Layer 5 of a small transformer language model trained on English Wikipedia (10 layers, counted from 0, width 128).
A neuron's activation on a vector x is SiLU(gate . x) times (in . x), where the dot is the dot product.

Input weights of the MLP neurons that the questions are about. A number n stands for n times 0.0065.
n13 gate: -28 -60 14 56 9 -49 -16 23 -27 -1 38 -34 18 -33 -14 -7 4 54 4 13 36 -41 23 0 -13 -2 23 4 3 -33 -2 13 7 -30 -3 -14 50 7 18 -47 -54 -9 6 -2 -30 -26 27 -16 10 -12 40 -1 32 -12 50 10 -17 -3 -2 -2 5 21 43 -8 7 11 -11 13 -2 10 -14 -3 24 3 34 -14 -1 9 48 22 -8 21 -27 -66 -2 28 -36 31 -5 -13 6 26 32 -95 -3 3 -10 -26 -1 32 38 -93 -4 -3 -2 43 5 2 0 -43 20 11 37 -16 -15 -5 9 -1 -22 -21 -30 21 -11 20 31 -15 6 23
n58 gate: -30 19 4 12 -8 47 -18 13 -21 -14 -25 -17 -4 -23 -20 33 -38 -20 13 -31 -11 -12 -12 -6 -47 -18 -13 -28 13 -31 -1 -14 -2 35 15 -19 55 -42 1 -68 1 -43 30 15 -19 8 5 1 31 -4 6 15 24 -6 2 -30 1 1 -50 10 -31 13 -12 12 22 -34 -8 16 3 -34 5 -16 30 -9 0 16 -31 -21 -9 -10 -25 -8 -37 -1 -1 17 -51 -11 4 -14 -7 -9 21 -25 20 15 -7 -44 -29 39 -17 -10 -25 4 -7 -11 14 -68 58 -1 -38 22 -6 26 -5 -22 -8 29 -4 -13 22 -20 14 21 64 -34 22 22
n240 gate: 9 2 -23 -55 3 -28 -22 -13 10 12 -2 -16 27 33 -6 -2 -24 8 -18 39 -14 -43 -20 20 -9 -21 -33 -44 24 -51 35 -3 -6 -9 -59 13 -22 7 29 4 20 26 19 19 38 7 -6 33 6 -9 24 -8 -39 -11 33 6 44 62 10 -19 -22 -35 -32 -7 -10 -2 -4 29 39 7 -1 19 -2 20 0 -4 -34 -27 -1 28 26 -31 14 -19 -66 -18 -32 1 12 -24 -37 39 -17 -3 16 -6 -3 12 14 -31 12 1 -23 27 1 23 -30 23 14 13 0 -46 -26 -30 -38 5 27 -3 11 27 41 44 -14 15 18 8 1 -7
n275 gate: 9 -11 -30 -52 33 9 -85 60 13 16 -24 11 -30 -3 0 13 51 21 -13 38 -23 -19 5 -13 -19 2 31 10 -12 6 22 -8 -41 -14 -3 27 -32 10 39 -9 34 -5 -43 24 17 12 2 -39 -3 19 15 8 -15 -16 -28 -8 -28 -18 -26 10 -56 4 -26 -7 -19 18 4 -21 2 5 14 28 16 8 -10 54 28 13 -38 7 -7 -18 -8 -9 15 -1 -35 0 -25 -42 16 41 7 7 12 -1 23 16 32 36 30 -7 -1 -66 -60 -15 17 -4 20 -40 -26 20 29 44 37 20 -55 7 24 -34 14 -27 -12 30 6 -49 -11 12
n13 in: -17 -42 -17 -28 35 -12 28 -33 -12 13 -1 29 -22 -23 41 36 -82 46 36 -34 -9 -22 12 16 5 37 6 7 2 8 -41 20 6 23 -10 -29 12 11 -24 35 -19 -20 33 -20 -23 -12 -9 -8 -17 -8 15 3 31 60 2 -43 -12 -50 2 57 23 28 49 -7 50 -40 2 -8 10 -7 -60 0 -4 -2 1 -8 -29 43 54 15 -68 -14 -30 -7 -27 21 -15 21 -12 16 54 -23 13 -44 12 2 -21 52 14 -5 3 -7 25 3 -17 -6 46 -33 -28 12 -21 10 20 -22 3 3 43 12 10 18 8 24 33 1 -43 15 -47 -27
n58 in: -28 0 1 14 59 38 -4 12 -8 -29 -13 6 32 -21 -29 3 8 20 -37 -32 -3 -5 33 20 0 24 -22 5 18 -16 -8 26 -48 23 -5 10 -6 -13 19 -68 17 -32 7 -45 -41 28 1 -1 -13 22 -4 45 -59 43 33 26 28 14 -33 -2 -9 12 18 -16 -2 -15 14 4 24 -11 40 16 10 -18 -28 -3 -20 19 -8 2 9 2 8 48 9 17 -3 -35 14 -14 -47 -12 5 7 -17 71 -19 -22 -5 -6 -5 2 4 -13 28 -44 -31 -8 30 -60 -13 30 9 59 45 -32 -16 -4 -16 -13 6 -23 -16 -38 29 -18 -27 16
n240 in: -46 -5 27 -47 19 -24 -33 38 4 -7 -36 33 -41 39 -33 26 -10 -4 -2 39 -17 -82 -7 20 20 -8 -1 -34 14 -20 -8 -31 -19 20 0 5 -19 -15 -26 -7 -21 9 16 12 -19 -14 5 2 22 51 -57 8 -16 -28 0 19 1 -20 -1 -33 45 -2 -19 25 19 19 5 12 16 48 7 19 -4 -26 21 7 -26 -22 9 -25 18 -34 22 34 -32 -5 2 21 16 -31 -13 -27 7 -27 -17 19 -49 2 -3 9 -2 9 16 24 33 -36 -36 18 44 13 8 -34 21 33 38 -30 11 -7 -17 -5 -9 5 1 17 -23 -61 -6 1
n275 in: -5 0 28 30 -12 -9 -1 12 -2 8 -42 -11 -53 -6 -33 -32 -43 -22 -18 -7 2 2 -28 -17 13 50 -12 -6 -3 5 14 -9 -14 52 15 -6 -33 8 -4 9 -4 -23 -9 -29 -45 20 -3 5 25 30 -14 -39 67 -9 -12 -31 -2 5 18 36 11 -12 8 14 8 -9 34 -23 -8 62 -20 -53 4 -5 -53 30 14 37 18 27 -29 42 -1 -15 45 -11 40 -13 15 5 -25 7 27 -1 5 28 -16 -52 -46 13 -5 -9 -10 -13 -29 -29 21 -19 -51 39 -7 6 -4 -5 -32 -8 42 43 39 3 -45 23 13 -5 27 25 -27 -17

Each question shows a token from some text and the vector x that enters the MLP there. A number n stands for n times 0.036.

" t": -44 -18 -18 -24 -22 -12 -14 18 32 -32 -13 35 -4 -36 -20 -28 0 6 -3 -9 -4 -29 -6 9 -17 26 10 26 12 28 -16 -28 5 3 15 10 37 -33 16 15 -1 -28 -20 -13 -10 -22 -67 -38 -12 -8 -11 -14 4 -20 -9 -16 -36 25 9 10 -15 49 -22 -19 8 15 10 21 24 38 -4 -21 -11 10 12 17 38 -20 -32 -12 55 -11 -16 17 12 -6 -5 28 -9 -25 -11 15 27 20 -14 11 12 20 -20 21 -10 -27 -5 -7 0 9 -15 22 9 -23 -18 -1 -25 15 -15 -10 10 29 -6 -6 -10 6 18 -50 -18 25 -8 8
The most active neuron and its activation: n275, at about 2.4

" |": -39 -6 -3 -56 -6 20 -54 -3 -15 -19 -2 -21 -11 2 4 -27 -35 12 15 23 0 11 -5 -9 -25 34 14 -17 -15 15 30 0 7 -9 1 5 14 11 -21 -26 -5 53 4 13 -18 -3 35 1 -7 -9 -8 -20 10 -11 -8 -12 5 27 24 -6 -4 -56 2 -32 -14 -14 -20 28 15 -30 1 -12 37 -3 32 -5 10 -11 0 -18 -5 4 -8 83 32 0 6 7 -13 34 7 20 -1 27 -9 -1 -14 -1 -4 -11 -23 2 2 -14 -32 0 33 -8 8 9 8 -5 27 -14 -5 -29 14 48 59 35 11 -23 -25 44 -23 -23 -26 10
The most active neuron and its activation: n275, at about 1.2

"|": 3 -6 4 -1 9 24 29 1 48 -10 6 -3 10 46 9 -3 -35 35 -11 -21 5 11 44 -25 9 18 -1 -3 -31 -2 15 -18 11 -8 11 -5 16 11 -10 -22 -8 -23 9 7 -21 -18 15 12 10 -16 22 17 0 35 -6 1 -41 49 -26 -14 13 -10 4 -34 -17 -4 15 31 -21 12 -2 -6 -10 -1 24 19 1 4 16 -10 15 -18 4 27 45 -6 6 2 -15 20 -8 16 -9 12 -9 9 -5 18 6 -9 -14 1 -28 -35 6 43 19 6 -6 29 -4 -7 -28 15 -16 -7 -13 29 18 11 14 -23 -32 21 -8 -37 16 39
Which neuron lights up most? n240

"0": -8 -14 -23 27 -1 6 -28 33 11 0 0 -10 -4 -13 5 -21 0 -9 27 3 -44 19 11 7 26 33 -10 31 28 89 -21 -24 24 -25 25 -5 -10 9 5 -26 -12 9 16 -12 10 14 -2 -17 -36 3 12 -16 -13 -43 10 4 1 -5 16 15 24 32 -9 -44 -52 -22 31 21 -9 -11 19 -4 32 21 -4 -4 1 -27 8 -1 46 6 -27 16 0 -2 16 -38 -25 5 16 -12 -6 12 -12 -24 6 2 28 -23 -34 35 -1 -1 -29 26 15 0 12 -15 -31 -2 32 -23 5 -16 17 35 -1 -24 12 -13 20 -10 -2 0 5 24
Which neuron lights up most? n240

" ro": -18 -4 2 3 -56 -16 -28 29 16 -22 14 13 34 -39 -5 -35 -20 16 6 8 12 3 28 -25 -16 -3 24 1 22 48 18 -27 16 23 -48 34 -7 2 -38 -4 20 -28 19 7 -39 -5 -23 -9 -37 -3 5 -12 4 -1 -6 -3 -4 -28 -3 13 -20 -13 28 -10 -19 3 -13 8 -1 18 23 -21 16 -26 11 19 35 -18 0 35 -11 -13 -17 -10 37 14 -24 -42 -3 -4 -12 -5 5 3 12 1 11 21 17 25 -32 0 17 -8 39 10 30 -15 -9 7 -2 -14 -11 35 -28 -18 40 29 40 -23 13 29 35 -25 15 9 -9 24
Which three neurons fire most, strongest first? n275, n13, n240

" loc": -17 -3 -11 -34 -28 9 27 -17 31 12 23 8 13 -12 -2 -1 19 -7 2 0 30 -10 -9 18 26 7 37 41 30 5 42 -28 -6 -20 -16 33 3 -14 9 -4 6 9 0 -30 -26 7 -16 -9 -38 -22 14 -35 12 1 17 13 -35 -13 -4 -5 -39 14 -1 15 -13 -10 0 19 39 0 -12 -31 5 15 -6 20 -31 21 -24 -6 27 5 -2 -7 9 46 -4 -25 10 -10 11 -34 -23 26 -45 21 -2 17 11 31 -35 -2 9 0 17 1 14 29 4 15 27 -10 -22 -51 29 -36 -28 2 32 12 20 8 35 -10 37 24 6 12
Which two neurons fire most, strongest first? n13, n275

"ow": -4 -4 -15 38 1 19 -4 -21 21 -21 -5 -13 8 -23 -18 -37 -2 19 18 32 10 -4 6 -10 24 -3 -3 -11 -4 18 27 -4 -4 -36 -35 38 -46 -10 11 -34 3 -19 3 3 31 -64 44 -29 8 -8 -37 19 -10 -36 14 -4 -10 -30 -8 -13 -12 -37 -11 -17 21 -10 12 -10 -19 -8 -24 -32 8 2 24 -18 12 -16 -20 -12 2 -5 -16 61 0 -16 9 -4 -7 -2 -9 -19 14 13 0 -41 -19 37 29 -10 -24 6 -10 -2 35 -11 -21 11 40 45 26 3 -7 -27 10 23 -3 -21 -21 -16 -14 11 -5 -53 -25 31 -5 13
The most active neuron and its activation: n275, at about 0.72

"4": -61 -35 9 4 -21 4 29 50 35 -25 6 1 15 -30 28 -35 -13 -7 21 8 -41 16 -4 -9 -7 42 0 34 12 88 -5 -50 7 15 10 1 -18 9 0 -19 7 -19 3 -14 16 27 -1 8 6 4 -23 4 -27 -22 2 10 29 22 11 15 6 2 6 -13 -26 2 11 29 16 5 -32 -2 3 6 15 -27 -25 -5 3 16 30 -27 -13 13 19 -21 -15 -14 19 18 5 -8 5 7 -18 -15 -12 -3 27 -19 -12 -19 4 8 -1 15 1 -1 -5 -6 -7 8 6 -15 -15 -5 30 18 -4 8 5 -11 20 27 4 7 -15 48
Which neuron lights up most? n240

"K": -3 14 -11 1 2 -1 -54 24 46 -18 7 -12 10 22 0 -2 2 -20 4 -7 21 26 -10 -10 18 26 -25 10 22 12 16 -9 3 -6 -20 50 -17 -3 22 0 3 -34 -32 11 -10 -15 1 -24 -21 7 -23 11 12 -21 -51 9 -13 41 7 -12 30 -7 30 -12 1 -6 10 4 1 -10 -9 42 5 -28 5 -4 -33 15 19 0 28 7 -34 -27 30 -18 2 -45 7 -2 3 -2 13 21 -9 -28 8 -8 7 13 6 11 4 -18 -5 27 0 -29 13 -14 -48 51 18 -16 13 3 9 12 -4 3 -33 -38 -8 -29 -18 -29 -6 -5
Which neuron lights up most? n275

" I": 10 0 -31 -40 -22 -19 6 44 28 2 -13 9 -2 -27 -22 -41 1 -14 33 -14 -20 8 8 -7 15 22 25 13 -8 2 -6 -34 39 0 0 -16 -9 -28 5 -24 24 -26 2 21 6 -27 -21 2 11 -6 -6 -40 28 12 4 -29 -14 21 -26 39 20 -13 42 27 -8 19 1 32 -29 -7 8 -45 -20 19 18 -22 16 -17 -3 -12 24 21 15 -26 31 6 -16 27 26 -12 13 -20 -48 -3 15 13 -24 44 4 -30 -23 18 -6 -12 -37 15 0 0 -5 -34 -22 -12 -22 -12 -7 12 2 -21 -12 -18 26 -28 -15 -8 -19 12 -12 43
The most active neuron and its activation: n240, at about 0.39

"al": -30 34 -2 1 11 -16 17 3 33 -24 -5 3 21 -2 2 -2 -26 -28 36 44 36 32 11 9 -23 2 -6 5 5 6 13 -27 4 -6 -13 -4 -12 -17 1 -2 6 23 -1 -10 0 12 8 20 -20 14 19 15 49 23 17 -6 -13 18 19 -16 2 -3 -7 10 11 20 17 43 16 -4 7 -42 28 -8 14 -10 31 -15 0 11 -15 8 -6 -11 54 -53 -24 3 -18 -2 1 -16 -6 4 -57 -7 14 -10 16 -32 -8 35 -18 24 28 4 31 22 9 -2 -25 -29 -7 7 22 -27 0 -8 -32 -31 -43 27 -10 -19 -8 20 6 -28
Which neuron lights up most? n13

"}": -6 8 -30 -11 -29 -10 -8 -16 42 13 5 1 25 -21 -2 20 -7 29 -11 -15 22 11 23 -2 -5 -5 -19 47 12 31 5 -38 39 15 -37 26 -38 -9 -11 -1 -19 -33 -8 -12 -12 -11 -18 -1 -6 -28 -17 -25 -20 14 10 8 -2 26 -17 19 22 -11 -17 -37 28 -13 -15 -23 16 -2 -28 11 1 -4 -20 10 -31 -27 32 10 24 -4 1 -1 -3 -46 -3 -43 0 19 -5 -20 18 42 -16 -2 6 -21 -12 10 15 33 29 7 -7 58 -3 14 32 5 -12 -6 -1 22 1 -18 6 -3 -1 -4 6 -5 63 -4 11 16 -12 39
The most active neuron and its activation: n275, at about 0.15

"e": 9 33 -11 5 3 -11 62 -7 37 19 20 15 17 11 -17 10 14 15 -10 7 13 4 -19 -1 16 -44 20 39 9 -9 6 -2 -11 13 -11 26 10 26 -32 -43 -21 2 -15 0 30 7 14 24 31 -7 -9 -8 -51 26 -30 -19 -5 27 15 14 36 14 16 -16 -26 -32 -8 58 0 22 -20 -32 -17 -4 -45 -5 -4 -18 -46 -20 17 13 8 -28 30 10 -4 -11 19 14 13 3 -3 3 -25 16 16 -18 28 -25 29 -5 -13 -10 7 18 18 20 14 3 -29 -21 -6 1 13 -7 7 15 6 23 32 4 -11 -29 -18 23 27 16
The most active neuron and its activation: n13, at about 0.56